Layer 5 of a small transformer language model trained on English Wikipedia (8 layers, counted from 0, width 128).
A neuron adds its activation times its output weights to the MLP's output. To switch it off is to set its activation to zero at one token and run the rest of the model.

Output weights of the MLP neurons that the questions are about. A number n stands for (n - 128) times 0.0033.
n45: 150, 135, 95, 110, 126, 163, 117, 143, 133, 115, 119, 124, 113, 126, 129, 115, 147, 150, 138, 129, 145, 129, 151, 131, 139, 111, 177, 127, 126, 85, 104, 102, 86, 122, 134, 152, 130, 123, 129, 137, 129, 177, 120, 159, 114, 121, 124, 98, 107, 104, 161, 120, 82, 159, 248, 157, 127, 123, 161, 123, 139, 130, 106, 165, 130, 154, 84, 132, 174, 137, 128, 185, 123, 101, 83, 66, 148, 97, 133, 110, 173, 103, 117, 134, 61, 71, 173, 102, 130, 112, 154, 119, 134, 98, 111, 181, 129, 132, 145, 92, 95, 93, 129, 117, 116, 128, 149, 98, 147, 130, 91, 160, 140, 128, 142, 171, 175, 118, 141, 123, 53, 76, 117, 122, 174, 138, 121, 107
n46: 90, 170, 141, 96, 158, 126, 169, 126, 132, 153, 114, 93, 110, 159, 92, 152, 115, 138, 149, 114, 113, 110, 106, 84, 199, 136, 157, 145, 151, 106, 99, 108, 107, 159, 147, 116, 135, 113, 143, 117, 202, 155, 151, 140, 119, 62, 91, 141, 147, 125, 177, 100, 121, 72, 178, 124, 153, 122, 109, 118, 105, 91, 212, 97, 144, 158, 140, 145, 113, 112, 72, 154, 110, 101, 79, 121, 139, 117, 159, 94, 136, 138, 142, 170, 79, 140, 178, 128, 143, 158, 124, 158, 104, 93, 137, 129, 122, 136, 182, 122, 167, 153, 118, 147, 161, 75, 137, 80, 127, 152, 58, 173, 164, 167, 95, 121, 79, 154, 140, 152, 153, 149, 177, 130, 145, 168, 137, 146
n143: 184, 97, 151, 153, 139, 118, 141, 96, 157, 137, 123, 131, 120, 153, 144, 108, 132, 139, 153, 126, 131, 81, 147, 118, 110, 144, 101, 99, 124, 41, 111, 129, 121, 174, 98, 125, 152, 120, 117, 82, 85, 143, 121, 84, 175, 144, 111, 134, 72, 138, 168, 180, 123, 141, 70, 141, 115, 147, 143, 123, 112, 145, 105, 144, 132, 148, 122, 142, 112, 97, 123, 105, 130, 132, 110, 166, 187, 150, 136, 134, 101, 123, 165, 122, 153, 135, 92, 122, 127, 85, 118, 113, 204, 134, 138, 112, 129, 117, 33, 133, 137, 156, 101, 70, 83, 62, 95, 96, 107, 111, 149, 142, 88, 86, 128, 134, 141, 168, 114, 123, 119, 161, 80, 104, 173, 139, 158, 150
n167: 94, 133, 133, 171, 148, 137, 100, 166, 157, 106, 96, 152, 85, 170, 134, 126, 112, 105, 140, 153, 83, 105, 82, 120, 84, 151, 141, 96, 119, 153, 130, 177, 111, 123, 80, 131, 117, 138, 160, 184, 113, 103, 112, 60, 139, 140, 143, 121, 101, 115, 139, 79, 125, 113, 56, 66, 184, 147, 147, 123, 152, 122, 103, 159, 132, 119, 146, 143, 193, 108, 89, 104, 164, 144, 119, 162, 147, 144, 122, 136, 77, 172, 103, 87, 112, 122, 140, 114, 174, 163, 119, 168, 143, 71, 190, 75, 127, 89, 139, 93, 137, 73, 138, 86, 107, 141, 108, 118, 118, 163, 74, 140, 123, 146, 118, 126, 170, 128, 143, 153, 143, 127, 138, 121, 115, 169, 101, 154
n177: 144, 159, 118, 82, 145, 147, 137, 119, 168, 103, 95, 146, 145, 82, 169, 107, 85, 98, 164, 108, 140, 152, 165, 100, 116, 181, 93, 99, 95, 92, 113, 106, 101, 114, 131, 209, 136, 106, 152, 113, 60, 172, 147, 112, 213, 98, 139, 143, 130, 134, 103, 182, 142, 86, 159, 163, 115, 89, 96, 98, 130, 184, 105, 154, 80, 119, 121, 123, 142, 106, 113, 135, 138, 144, 80, 160, 116, 169, 100, 110, 93, 162, 114, 118, 103, 180, 63, 118, 115, 165, 99, 121, 105, 121, 162, 103, 106, 137, 81, 107, 117, 108, 146, 126, 121, 95, 121, 161, 138, 114, 152, 158, 104, 146, 141, 115, 113, 138, 120, 126, 110, 113, 108, 116, 92, 136, 123, 67
n217: 125, 109, 133, 157, 119, 150, 112, 153, 155, 132, 142, 59, 131, 146, 134, 91, 108, 108, 74, 103, 178, 156, 139, 152, 139, 124, 163, 159, 119, 147, 173, 202, 128, 123, 157, 123, 138, 183, 125, 97, 97, 143, 168, 140, 122, 131, 156, 144, 122, 89, 136, 148, 153, 135, 133, 105, 132, 165, 189, 58, 151, 181, 100, 105, 99, 134, 149, 130, 126, 147, 150, 121, 172, 154, 164, 152, 158, 112, 83, 130, 132, 196, 135, 134, 101, 158, 73, 114, 121, 99, 91, 95, 143, 134, 154, 168, 167, 109, 120, 109, 89, 123, 170, 145, 119, 125, 152, 116, 149, 83, 122, 98, 113, 137, 158, 160, 110, 53, 120, 105, 121, 102, 110, 143, 100, 162, 159, 124
n224: 88, 138, 140, 188, 79, 146, 110, 183, 125, 176, 125, 99, 129, 142, 137, 119, 126, 98, 123, 135, 102, 138, 126, 135, 177, 108, 57, 129, 152, 143, 140, 102, 123, 82, 173, 179, 170, 145, 122, 95, 177, 121, 130, 98, 135, 189, 95, 137, 121, 106, 78, 165, 132, 152, 158, 142, 167, 98, 143, 149, 164, 127, 123, 141, 126, 147, 143, 139, 181, 143, 109, 127, 95, 136, 127, 98, 216, 77, 92, 100, 163, 187, 124, 138, 167, 95, 121, 189, 115, 156, 114, 125, 129, 141, 104, 159, 125, 122, 107, 145, 114, 190, 140, 167, 164, 45, 115, 77, 134, 146, 94, 93, 141, 82, 133, 128, 124, 117, 138, 158, 71, 104, 188, 92, 117, 142, 112, 172
n256: 157, 136, 111, 149, 107, 181, 97, 169, 148, 125, 164, 143, 186, 106, 154, 119, 119, 126, 85, 76, 127, 89, 180, 73, 103, 170, 110, 186, 102, 86, 174, 134, 123, 161, 171, 126, 124, 96, 93, 147, 147, 127, 117, 103, 79, 83, 68, 146, 193, 163, 111, 124, 178, 147, 131, 168, 128, 171, 74, 119, 101, 154, 142, 129, 132, 70, 150, 114, 141, 107, 178, 186, 148, 128, 71, 107, 160, 103, 138, 155, 81, 141, 93, 148, 141, 145, 145, 99, 133, 138, 84, 163, 101, 90, 143, 95, 102, 95, 109, 136, 108, 136, 97, 180, 171, 167, 84, 119, 124, 86, 119, 179, 182, 118, 142, 165, 140, 164, 167, 124, 101, 156, 157, 163, 96, 101, 84, 90
n274: 160, 172, 131, 100, 136, 94, 115, 65, 122, 175, 95, 162, 135, 127, 83, 118, 211, 138, 99, 128, 123, 131, 135, 132, 148, 144, 117, 130, 159, 125, 115, 120, 123, 73, 131, 163, 131, 140, 94, 121, 125, 114, 118, 187, 97, 178, 144, 127, 120, 118, 131, 125, 140, 167, 112, 105, 156, 71, 55, 161, 156, 117, 146, 111, 127, 101, 121, 146, 108, 122, 178, 138, 120, 143, 115, 147, 118, 165, 165, 145, 128, 95, 106, 158, 165, 132, 154, 111, 200, 117, 145, 138, 90, 92, 99, 102, 169, 132, 117, 141, 123, 106, 133, 162, 94, 119, 71, 158, 165, 123, 156, 194, 134, 86, 83, 113, 145, 142, 200, 159, 109, 141, 123, 116, 98, 83, 117, 187
n276: 146, 147, 105, 156, 176, 130, 100, 153, 120, 127, 137, 100, 107, 193, 81, 102, 114, 116, 140, 101, 167, 132, 131, 129, 156, 148, 119, 89, 146, 98, 83, 93, 65, 113, 131, 114, 109, 101, 121, 122, 174, 133, 136, 129, 74, 123, 105, 86, 91, 155, 133, 121, 88, 113, 220, 139, 148, 135, 120, 101, 175, 92, 129, 165, 108, 124, 120, 122, 125, 110, 109, 82, 190, 129, 186, 120, 140, 138, 159, 170, 82, 129, 213, 135, 98, 125, 93, 155, 119, 147, 134, 108, 111, 133, 126, 123, 140, 137, 143, 74, 105, 136, 142, 137, 105, 59, 124, 105, 74, 175, 123, 110, 108, 83, 103, 171, 143, 113, 157, 113, 16, 163, 143, 173, 190, 150, 109, 114
n295: 118, 144, 88, 125, 178, 111, 119, 117, 146, 83, 126, 170, 109, 128, 85, 130, 88, 112, 82, 126, 109, 115, 121, 166, 95, 83, 123, 88, 74, 96, 76, 116, 125, 133, 108, 129, 138, 78, 121, 148, 155, 186, 111, 128, 152, 147, 141, 107, 159, 115, 101, 117, 141, 155, 245, 154, 101, 133, 142, 149, 38, 104, 111, 144, 88, 100, 109, 121, 114, 133, 79, 162, 102, 141, 114, 131, 144, 128, 107, 141, 108, 91, 111, 147, 65, 136, 85, 107, 50, 160, 169, 128, 137, 102, 145, 162, 126, 137, 169, 119, 142, 120, 152, 89, 132, 142, 108, 165, 136, 139, 155, 119, 150, 126, 134, 118, 102, 116, 126, 91, 72, 129, 106, 152, 152, 132, 150, 144

Each question names a token from some text and the token that comes next. It shows the activations a of the neurons there, in the order above. A number n stands for (n - 128) times 0.063.

Then comes g, the gradient of the next token's log-probability with respect to the MLP's output, scaled to length 1. A neuron's effect is roughly proportional to its activation times (output weights . g). A number n stands for (n - 128) times 0.003.

"ut", then " I"
a: 148, 134, 104, 128, 122, 94, 128, 131, 120, 137, 134
g: 107, 116, 140, 175, 53, 98, 144, 122, 155, 192, 125, 68, 135, 109, 108, 103, 157, 93, 174, 104, 156, 133, 116, 150, 158, 153, 169, 161, 133, 172, 120, 138, 127, 111, 108, 146, 100, 155, 167, 118, 121, 111, 162, 141, 107, 110, 146, 74, 138, 111, 44, 89, 146, 164, 98, 152, 178, 130, 150, 155, 159, 126, 186, 181, 123, 120, 133, 154, 118, 79, 95, 129, 121, 144, 95, 133, 156, 106, 108, 88, 114, 119, 124, 197, 152, 151, 115, 126, 119, 126, 162, 89, 142, 92, 128, 128, 64, 102, 138, 160, 133, 117, 122, 111, 161, 136, 123, 162, 94, 136, 134, 110, 114, 103, 153, 138, 84, 143, 117, 57, 148, 173, 160, 151, 133, 143, 83, 163
Which neuron, switched off, raises the next token's probability most? n45

"i", then "ors"
a: 125, 103, 132, 120, 127, 135, 116, 140, 128, 124, 131
g: 164, 146, 137, 101, 97, 132, 145, 95, 114, 104, 154, 131, 157, 197, 122, 133, 104, 157, 148, 128, 160, 149, 108, 136, 151, 148, 155, 124, 157, 111, 141, 139, 144, 129, 120, 66, 187, 119, 108, 141, 222, 140, 163, 119, 91, 112, 93, 85, 111, 129, 91, 102, 102, 146, 124, 68, 194, 117, 124, 162, 120, 75, 143, 115, 146, 135, 166, 142, 142, 171, 108, 116, 154, 111, 97, 128, 151, 165, 113, 116, 146, 154, 77, 159, 138, 145, 164, 109, 90, 172, 62, 130, 130, 166, 126, 177, 103, 122, 123, 133, 144, 128, 99, 124, 93, 151, 154, 190, 139, 156, 153, 173, 144, 139, 78, 89, 113, 137, 117, 144, 116, 97, 70, 121, 79, 85, 113, 154
Which neuron, switched off, raises the next token's probability most? n46

" Street", then " Martin"
a: 96, 131, 127, 129, 145, 131, 128, 125, 108, 132, 150
g: 139, 37, 168, 118, 139, 87, 143, 178, 128, 114, 75, 110, 129, 155, 135, 159, 152, 146, 112, 152, 99, 161, 123, 139, 124, 168, 157, 161, 100, 35, 199, 146, 95, 109, 153, 94, 157, 107, 167, 103, 159, 152, 188, 153, 124, 110, 102, 93, 141, 120, 85, 118, 115, 169, 184, 153, 164, 76, 94, 119, 155, 127, 117, 118, 144, 167, 107, 104, 136, 149, 139, 78, 155, 145, 108, 152, 137, 165, 113, 121, 132, 118, 106, 130, 141, 141, 159, 149, 111, 123, 136, 127, 126, 127, 152, 161, 132, 142, 125, 127, 146, 109, 144, 102, 125, 79, 76, 176, 140, 178, 102, 87, 154, 72, 155, 137, 110, 172, 136, 125, 115, 117, 114, 169, 132, 104, 91, 161
Which neuron, switched off, lowers the next token's probability most? n295

"in", then "ing"
a: 145, 124, 128, 126, 111, 132, 141, 130, 129, 131, 129
g: 172, 113, 122, 138, 125, 61, 93, 98, 110, 139, 106, 145, 115, 114, 108, 131, 178, 94, 147, 70, 154, 151, 145, 119, 114, 148, 127, 177, 76, 104, 75, 168, 180, 132, 155, 168, 86, 137, 124, 167, 121, 114, 49, 113, 90, 155, 112, 121, 106, 109, 106, 126, 98, 103, 127, 177, 93, 133, 120, 134, 77, 96, 152, 117, 111, 102, 178, 78, 85, 140, 167, 165, 104, 125, 146, 104, 141, 114, 106, 65, 119, 73, 111, 125, 109, 138, 151, 149, 155, 124, 133, 66, 119, 137, 140, 120, 110, 89, 142, 132, 163, 150, 106, 83, 180, 122, 152, 138, 128, 183, 121, 95, 124, 116, 98, 128, 123, 140, 154, 151, 128, 95, 131, 104, 172, 69, 88, 126
Which neuron, switched off, raises the next token's probability most? n217

" about", then " to"
a: 128, 126, 156, 129, 129, 127, 128, 120, 181, 97, 126
g: 121, 140, 127, 148, 125, 182, 77, 122, 145, 128, 58, 45, 137, 102, 155, 131, 75, 139, 110, 100, 133, 104, 170, 137, 145, 179, 154, 106, 131, 99, 92, 157, 114, 102, 148, 118, 76, 131, 71, 112, 116, 103, 127, 146, 150, 142, 151, 147, 130, 105, 104, 175, 171, 148, 122, 123, 120, 94, 93, 75, 160, 65, 149, 105, 169, 131, 104, 134, 140, 125, 127, 160, 117, 153, 132, 80, 132, 129, 158, 117, 138, 121, 139, 95, 140, 100, 77, 110, 97, 132, 111, 141, 127, 94, 145, 146, 80, 130, 124, 128, 79, 134, 121, 88, 173, 153, 155, 143, 121, 147, 71, 177, 148, 116, 98, 135, 125, 50, 172, 153, 101, 100, 74, 127, 138, 108, 139, 70
Which neuron, switched off, raises the next token's probability most? n276

" |", then " Port"
a: 128, 129, 144, 144, 129, 131, 128, 122, 129, 135, 125
g: 99, 82, 153, 74, 142, 109, 79, 151, 127, 132, 101, 127, 155, 167, 117, 143, 139, 71, 77, 100, 118, 132, 152, 112, 176, 124, 116, 112, 173, 156, 134, 137, 151, 120, 123, 123, 131, 180, 107, 165, 166, 122, 166, 134, 94, 104, 144, 107, 92, 138, 100, 145, 146, 121, 142, 93, 119, 73, 140, 104, 95, 68, 105, 151, 139, 120, 142, 132, 190, 137, 101, 124, 175, 113, 93, 178, 123, 227, 164, 131, 61, 113, 95, 128, 160, 109, 125, 138, 155, 143, 128, 166, 71, 132, 129, 83, 138, 132, 136, 151, 87, 135, 136, 122, 82, 123, 83, 166, 122, 150, 105, 144, 62, 129, 185, 100, 148, 141, 129, 113, 127, 89, 156, 109, 135, 142, 102, 153
Which neuron, switched off, lowers the next token's probability most? n167

" don", then "ation"
a: 127, 125, 129, 121, 103, 120, 132, 127, 122, 127, 131
g: 81, 82, 150, 158, 144, 115, 126, 68, 101, 95, 72, 129, 120, 78, 88, 179, 169, 112, 170, 129, 130, 90, 108, 174, 81, 120, 158, 146, 161, 90, 68, 87, 147, 139, 97, 143, 92, 139, 72, 113, 99, 179, 112, 148, 166, 153, 166, 119, 114, 83, 144, 116, 128, 130, 124, 120, 75, 117, 115, 90, 162, 143, 93, 109, 126, 122, 116, 128, 151, 114, 118, 148, 114, 104, 97, 175, 128, 106, 106, 164, 137, 68, 118, 129, 146, 109, 152, 106, 129, 153, 47, 144, 143, 134, 118, 126, 131, 117, 87, 144, 164, 153, 115, 124, 130, 119, 101, 157, 155, 160, 98, 117, 187, 178, 97, 127, 104, 163, 111, 137, 146, 128, 152, 132, 130, 82, 139, 193
Which neuron, switched off, lowers the next token's probability most? n217

" P", then "M"
a: 127, 127, 146, 128, 128, 125, 127, 125, 127, 127, 128
g: 104, 107, 147, 89, 77, 68, 118, 135, 158, 137, 128, 105, 132, 102, 159, 125, 152, 137, 130, 145, 121, 108, 207, 146, 155, 119, 111, 129, 136, 164, 159, 102, 139, 123, 116, 112, 137, 127, 130, 104, 137, 147, 145, 104, 164, 195, 153, 151, 149, 157, 141, 139, 152, 149, 118, 125, 139, 134, 166, 91, 144, 140, 116, 173, 130, 102, 111, 192, 84, 73, 178, 119, 116, 172, 91, 74, 103, 88, 89, 126, 91, 168, 113, 189, 111, 131, 147, 100, 162, 134, 116, 106, 148, 94, 116, 130, 203, 72, 152, 149, 128, 165, 101, 111, 92, 113, 108, 144, 55, 128, 138, 83, 119, 140, 114, 134, 168, 90, 111, 76, 149, 146, 142, 102, 170, 94, 160, 102
Which neuron, switched off, lowers the next token's probability most? n143

"10", then "5"
a: 128, 127, 133, 133, 125, 142, 129, 126, 128, 137, 138
g: 147, 102, 115, 99, 180, 146, 98, 99, 125, 123, 146, 111, 160, 116, 176, 121, 142, 154, 159, 82, 150, 157, 172, 143, 135, 134, 137, 180, 116, 113, 198, 73, 114, 110, 199, 100, 135, 112, 134, 92, 166, 145, 100, 106, 147, 130, 148, 164, 116, 155, 124, 125, 112, 125, 146, 111, 146, 159, 135, 148, 126, 119, 143, 168, 146, 124, 122, 87, 113, 127, 154, 103, 183, 149, 149, 138, 156, 78, 195, 101, 99, 157, 98, 81, 146, 186, 122, 118, 156, 107, 137, 168, 101, 92, 185, 142, 112, 87, 187, 167, 128, 104, 133, 106, 140, 138, 144, 110, 70, 88, 167, 90, 155, 126, 188, 56, 106, 137, 135, 144, 141, 157, 120, 110, 159, 153, 125, 140
Which neuron, switched off, lowers the next token's probability most? n217

" and", then " the"
a: 127, 127, 129, 125, 122, 130, 128, 128, 129, 119, 196
g: 156, 110, 118, 86, 74, 144, 123, 192, 141, 160, 136, 185, 138, 162, 98, 127, 225, 128, 127, 121, 104, 111, 125, 118, 101, 97, 158, 108, 139, 128, 43, 90, 99, 119, 123, 169, 123, 146, 144, 131, 209, 169, 128, 129, 91, 117, 66, 136, 123, 136, 138, 143, 129, 132, 104, 112, 142, 118, 132, 176, 89, 170, 133, 144, 135, 114, 127, 83, 130, 127, 148, 168, 94, 154, 85, 117, 157, 138, 133, 86, 106, 121, 152, 148, 132, 133, 120, 142, 155, 176, 136, 150, 105, 98, 111, 129, 124, 153, 101, 89, 117, 99, 99, 141, 93, 140, 86, 138, 140, 103, 75, 61, 137, 54, 159, 104, 125, 158, 167, 108, 139, 149, 156, 111, 142, 124, 115, 168
Which neuron, switched off, lowers the next token's probability most? n295

" Mill", then "s"
a: 164, 130, 128, 129, 139, 139, 128, 127, 117, 134, 133
g: 123, 118, 113, 143, 142, 138, 175, 64, 117, 113, 77, 137, 67, 134, 146, 71, 115, 101, 126, 104, 144, 113, 122, 117, 105, 89, 160, 162, 127, 179, 161, 124, 85, 142, 108, 146, 120, 133, 139, 87, 157, 144, 118, 93, 77, 132, 140, 145, 121, 175, 108, 64, 194, 84, 123, 133, 99, 87, 102, 130, 86, 111, 125, 101, 67, 133, 128, 103, 154, 122, 98, 139, 104, 93, 168, 188, 120, 96, 107, 97, 156, 109, 97, 148, 92, 126, 165, 120, 128, 149, 70, 124, 110, 134, 127, 137, 34, 107, 124, 143, 150, 160, 113, 91, 173, 148, 147, 114, 176, 138, 88, 108, 89, 100, 132, 97, 143, 75, 139, 107, 142, 139, 110, 149, 141, 154, 146, 140
Which neuron, switched off, lowers the next token's probability most? n274

" |", then " County"
a: 129, 128, 127, 136, 133, 129, 129, 116, 128, 123, 128
g: 148, 130, 119, 121, 192, 134, 117, 117, 87, 170, 153, 127, 119, 178, 105, 138, 148, 129, 131, 140, 162, 171, 86, 123, 94, 96, 170, 150, 152, 110, 152, 162, 139, 139, 191, 140, 108, 134, 113, 177, 132, 82, 138, 132, 91, 119, 136, 53, 99, 92, 150, 157, 165, 134, 139, 90, 50, 127, 145, 154, 119, 127, 114, 104, 148, 163, 123, 140, 159, 102, 141, 182, 95, 141, 108, 107, 112, 211, 138, 92, 136, 96, 131, 111, 155, 129, 151, 116, 138, 138, 163, 106, 123, 142, 160, 132, 123, 157, 172, 135, 165, 150, 157, 140, 101, 106, 74, 119, 47, 104, 58, 169, 89, 105, 120, 129, 100, 176, 103, 160, 142, 124, 140, 113, 108, 147, 138, 149
Which neuron, switched off, lowers the next token's probability most? n256

"21", then " |"
a: 121, 126, 132, 128, 125, 146, 130, 128, 128, 128, 126
g: 55, 159, 163, 148, 122, 115, 97, 91, 94, 128, 156, 128, 157, 81, 88, 102, 123, 104, 158, 118, 122, 159, 142, 130, 106, 107, 160, 141, 120, 149, 156, 196, 163, 103, 153, 181, 146, 148, 159, 173, 81, 106, 179, 107, 142, 107, 116, 188, 87, 132, 143, 87, 111, 156, 101, 129, 158, 162, 78, 110, 133, 145, 118, 93, 118, 96, 130, 90, 172, 181, 114, 140, 109, 129, 98, 112, 145, 111, 88, 128, 135, 112, 137, 141, 58, 99, 138, 145, 145, 155, 152, 95, 167, 178, 82, 61, 128, 135, 88, 114, 125, 136, 105, 121, 170, 151, 124, 160, 177, 106, 125, 191, 134, 161, 117, 157, 112, 102, 125, 97, 122, 138, 145, 179, 127, 125, 138, 135
Which neuron, switched off, lowers the next token's probability most? n217

"asy", then " arg"
a: 159, 130, 123, 134, 125, 133, 127, 128, 115, 111, 126
g: 94, 81, 152, 131, 160, 138, 103, 141, 115, 158, 134, 86, 112, 119, 145, 97, 134, 126, 142, 150, 154, 145, 157, 145, 102, 92, 144, 117, 123, 49, 142, 167, 103, 96, 154, 126, 130, 143, 139, 139, 140, 153, 133, 112, 146, 111, 98, 128, 167, 121, 154, 139, 119, 134, 150, 120, 157, 84, 133, 140, 159, 181, 145, 125, 173, 164, 144, 123, 144, 142, 138, 140, 133, 113, 118, 109, 116, 160, 94, 133, 183, 151, 85, 63, 173, 209, 165, 118, 165, 179, 112, 106, 102, 228, 128, 136, 106, 174, 156, 117, 111, 167, 122, 142, 159, 95, 96, 149, 86, 138, 73, 154, 140, 68, 98, 166, 138, 140, 135, 130, 120, 102, 75, 143, 131, 105, 100, 188
Which neuron, switched off, lowers the next token's probability most? n45

"A", then "ud"
a: 128, 130, 123, 129, 133, 129, 129, 128, 126, 129, 164
g: 158, 111, 129, 142, 89, 145, 127, 137, 168, 128, 123, 116, 137, 134, 137, 181, 69, 119, 185, 149, 87, 138, 95, 107, 100, 142, 61, 127, 141, 132, 164, 155, 105, 129, 170, 173, 107, 128, 172, 97, 102, 139, 150, 164, 136, 122, 122, 150, 151, 162, 71, 110, 89, 117, 119, 135, 180, 187, 149, 136, 130, 131, 138, 143, 118, 85, 107, 188, 119, 118, 156, 135, 73, 173, 103, 164, 130, 84, 135, 138, 155, 144, 126, 129, 127, 99, 138, 111, 124, 118, 177, 132, 113, 80, 90, 112, 198, 133, 169, 104, 107, 151, 145, 131, 199, 145, 120, 96, 132, 170, 114, 173, 202, 136, 108, 138, 173, 152, 131, 138, 118, 107, 179, 178, 136, 144, 113, 94
Which neuron, switched off, lowers the next token's probability most? n143

" Big", then "g"
a: 127, 129, 144, 127, 127, 139, 135, 126, 121, 131, 129
g: 128, 120, 127, 88, 94, 102, 81, 109, 67, 126, 121, 135, 99, 178, 104, 137, 207, 201, 123, 174, 134, 102, 107, 157, 147, 78, 126, 122, 141, 185, 129, 131, 165, 150, 110, 108, 96, 144, 103, 99, 144, 139, 83, 81, 160, 156, 136, 166, 114, 124, 187, 108, 80, 147, 129, 112, 161, 98, 110, 131, 173, 103, 168, 123, 137, 97, 93, 94, 131, 170, 121, 160, 122, 107, 156, 135, 97, 122, 67, 104, 134, 149, 155, 74, 123, 122, 131, 106, 144, 139, 149, 110, 142, 86, 148, 144, 91, 153, 117, 92, 98, 129, 92, 105, 79, 96, 168, 147, 172, 105, 109, 103, 126, 107, 137, 91, 105, 150, 186, 186, 130, 100, 131, 137, 134, 114, 167, 128
Which neuron, switched off, lowers the next token's probability most? n256

"ann", then "ery"
a: 128, 130, 133, 128, 152, 126, 123, 122, 131, 132, 130
g: 126, 63, 135, 123, 64, 166, 122, 190, 142, 165, 173, 96, 146, 183, 132, 127, 109, 108, 117, 115, 84, 149, 109, 114, 161, 99, 178, 158, 120, 123, 155, 119, 126, 158, 128, 149, 148, 150, 87, 99, 164, 62, 113, 172, 98, 51, 133, 109, 152, 186, 114, 176, 117, 134, 140, 139, 101, 142, 123, 128, 108, 124, 118, 139, 142, 109, 103, 118, 134, 108, 152, 159, 113, 171, 135, 181, 107, 188, 110, 121, 85, 152, 161, 76, 130, 127, 125, 106, 176, 103, 157, 84, 112, 119, 139, 108, 156, 146, 100, 125, 137, 136, 99, 122, 101, 162, 94, 142, 96, 99, 174, 131, 183, 168, 139, 81, 142, 145, 108, 115, 121, 141, 177, 112, 146, 166, 159, 160
Which neuron, switched off, raises the next token's probability most? n177

" Martin", then " Street"
a: 149, 133, 123, 133, 129, 127, 108, 122, 118, 135, 127
g: 131, 79, 70, 123, 155, 128, 158, 75, 101, 124, 86, 132, 130, 129, 145, 117, 113, 117, 152, 66, 122, 108, 138, 135, 142, 108, 118, 210, 143, 128, 126, 137, 145, 115, 116, 73, 89, 144, 136, 112, 125, 81, 134, 157, 151, 101, 158, 100, 146, 116, 103, 133, 97, 162, 121, 102, 94, 157, 157, 114, 126, 157, 82, 124, 85, 96, 78, 169, 95, 109, 164, 152, 129, 59, 115, 164, 157, 112, 114, 156, 135, 118, 150, 94, 125, 75, 177, 136, 115, 84, 151, 92, 178, 94, 123, 122, 137, 145, 153, 94, 68, 169, 195, 116, 110, 119, 125, 115, 140, 131, 155, 123, 145, 139, 148, 175, 152, 148, 83, 181, 113, 125, 173, 90, 138, 142, 178, 100
Which neuron, switched off, lowers the next token's probability most? n45

"oss", then " "
a: 172, 135, 130, 130, 124, 129, 127, 138, 128, 138, 132
g: 144, 115, 186, 116, 174, 102, 161, 168, 135, 154, 164, 120, 97, 111, 111, 144, 132, 180, 160, 137, 134, 124, 69, 158, 131, 104, 99, 122, 115, 117, 138, 151, 137, 184, 74, 119, 150, 110, 101, 122, 161, 162, 130, 123, 95, 119, 155, 193, 132, 167, 145, 177, 99, 124, 113, 88, 107, 133, 108, 157, 98, 132, 124, 159, 112, 82, 172, 124, 110, 125, 120, 87, 123, 138, 107, 144, 129, 62, 146, 113, 121, 96, 106, 176, 129, 158, 166, 141, 131, 108, 135, 135, 132, 127, 123, 214, 117, 105, 136, 162, 142, 105, 130, 145, 85, 125, 97, 47, 93, 126, 139, 55, 131, 111, 95, 115, 99, 186, 124, 46, 131, 111, 144, 146, 98, 119, 142, 111
Which neuron, switched off, raises the next token's probability most? n45

" ", then "15"
a: 144, 135, 126, 141, 129, 128, 129, 144, 129, 90, 130
g: 105, 154, 141, 162, 77, 91, 140, 98, 175, 148, 120, 139, 67, 100, 145, 166, 153, 123, 127, 141, 227, 75, 126, 162, 86, 142, 101, 111, 119, 99, 131, 124, 92, 120, 151, 102, 110, 159, 135, 118, 148, 94, 92, 125, 104, 105, 187, 145, 138, 157, 110, 184, 140, 123, 120, 50, 62, 151, 146, 105, 144, 108, 111, 148, 95, 123, 158, 136, 80, 102, 113, 135, 125, 104, 138, 113, 124, 146, 130, 165, 136, 92, 115, 170, 76, 122, 125, 116, 145, 153, 98, 144, 124, 182, 138, 156, 132, 105, 98, 122, 97, 157, 107, 155, 120, 131, 20, 137, 136, 116, 148, 154, 123, 169, 107, 108, 139, 161, 98, 142, 123, 122, 115, 112, 79, 99, 110, 114
Which neuron, switched off, lowers the next token's probability most? n276

"line", then " v"
a: 145, 131, 161, 122, 189, 137, 122, 136, 131, 138, 128
g: 127, 137, 159, 157, 138, 97, 132, 95, 78, 111, 114, 122, 146, 123, 118, 125, 87, 146, 125, 163, 114, 135, 129, 116, 164, 97, 121, 187, 84, 122, 131, 100, 143, 165, 92, 102, 157, 178, 73, 103, 111, 176, 186, 133, 96, 140, 128, 157, 103, 198, 95, 169, 152, 203, 108, 116, 123, 175, 134, 88, 132, 161, 159, 123, 154, 179, 81, 129, 151, 95, 156, 160, 170, 120, 99, 137, 116, 127, 144, 136, 120, 123, 98, 124, 123, 162, 103, 112, 131, 135, 147, 73, 119, 128, 69, 97, 110, 88, 108, 99, 141, 189, 118, 95, 94, 148, 114, 184, 138, 133, 83, 64, 136, 95, 162, 129, 116, 146, 129, 101, 119, 101, 104, 75, 100, 128, 113, 155
Which neuron, switched off, lowers the next token's probability most? n143

" |", then " Mc"
a: 128, 128, 132, 140, 125, 129, 129, 121, 126, 129, 111
g: 138, 34, 155, 139, 143, 119, 112, 154, 129, 140, 100, 98, 164, 222, 121, 101, 166, 100, 98, 96, 92, 124, 135, 91, 161, 143, 147, 140, 168, 115, 126, 176, 116, 94, 125, 133, 116, 160, 131, 98, 166, 161, 130, 138, 63, 130, 147, 85, 118, 63, 132, 77, 138, 161, 126, 105, 85, 69, 131, 127, 96, 125, 123, 104, 126, 122, 117, 98, 170, 106, 98, 114, 167, 58, 96, 128, 145, 178, 103, 84, 130, 159, 85, 137, 172, 98, 168, 134, 160, 131, 154, 150, 143, 106, 143, 118, 117, 165, 152, 130, 124, 100, 155, 98, 137, 110, 139, 154, 120, 133, 112, 159, 135, 118, 194, 136, 107, 111, 146, 132, 126, 79, 119, 135, 114, 146, 142, 178
Which neuron, switched off, lowers the next token's probability most? n167

"le", then "ton"
a: 122, 130, 126, 108, 122, 127, 130, 126, 126, 133, 127
g: 143, 153, 89, 144, 151, 123, 130, 150, 141, 136, 156, 159, 125, 129, 122, 95, 151, 166, 104, 120, 115, 74, 119, 154, 131, 103, 136, 151, 68, 82, 159, 126, 151, 180, 161, 104, 162, 139, 167, 106, 134, 167, 160, 151, 99, 158, 100, 127, 128, 121, 154, 178, 77, 146, 130, 143, 98, 119, 184, 153, 119, 152, 159, 84, 142, 128, 124, 110, 131, 103, 116, 42, 149, 66, 140, 69, 148, 145, 160, 135, 150, 151, 84, 117, 162, 143, 141, 162, 85, 171, 112, 143, 138, 143, 136, 124, 117, 57, 85, 114, 93, 108, 84, 124, 120, 111, 118, 158, 96, 83, 113, 103, 124, 99, 126, 101, 64, 124, 162, 207, 120, 96, 116, 135, 163, 117, 105, 147
Which neuron, switched off, lowers the next token's probability most? n167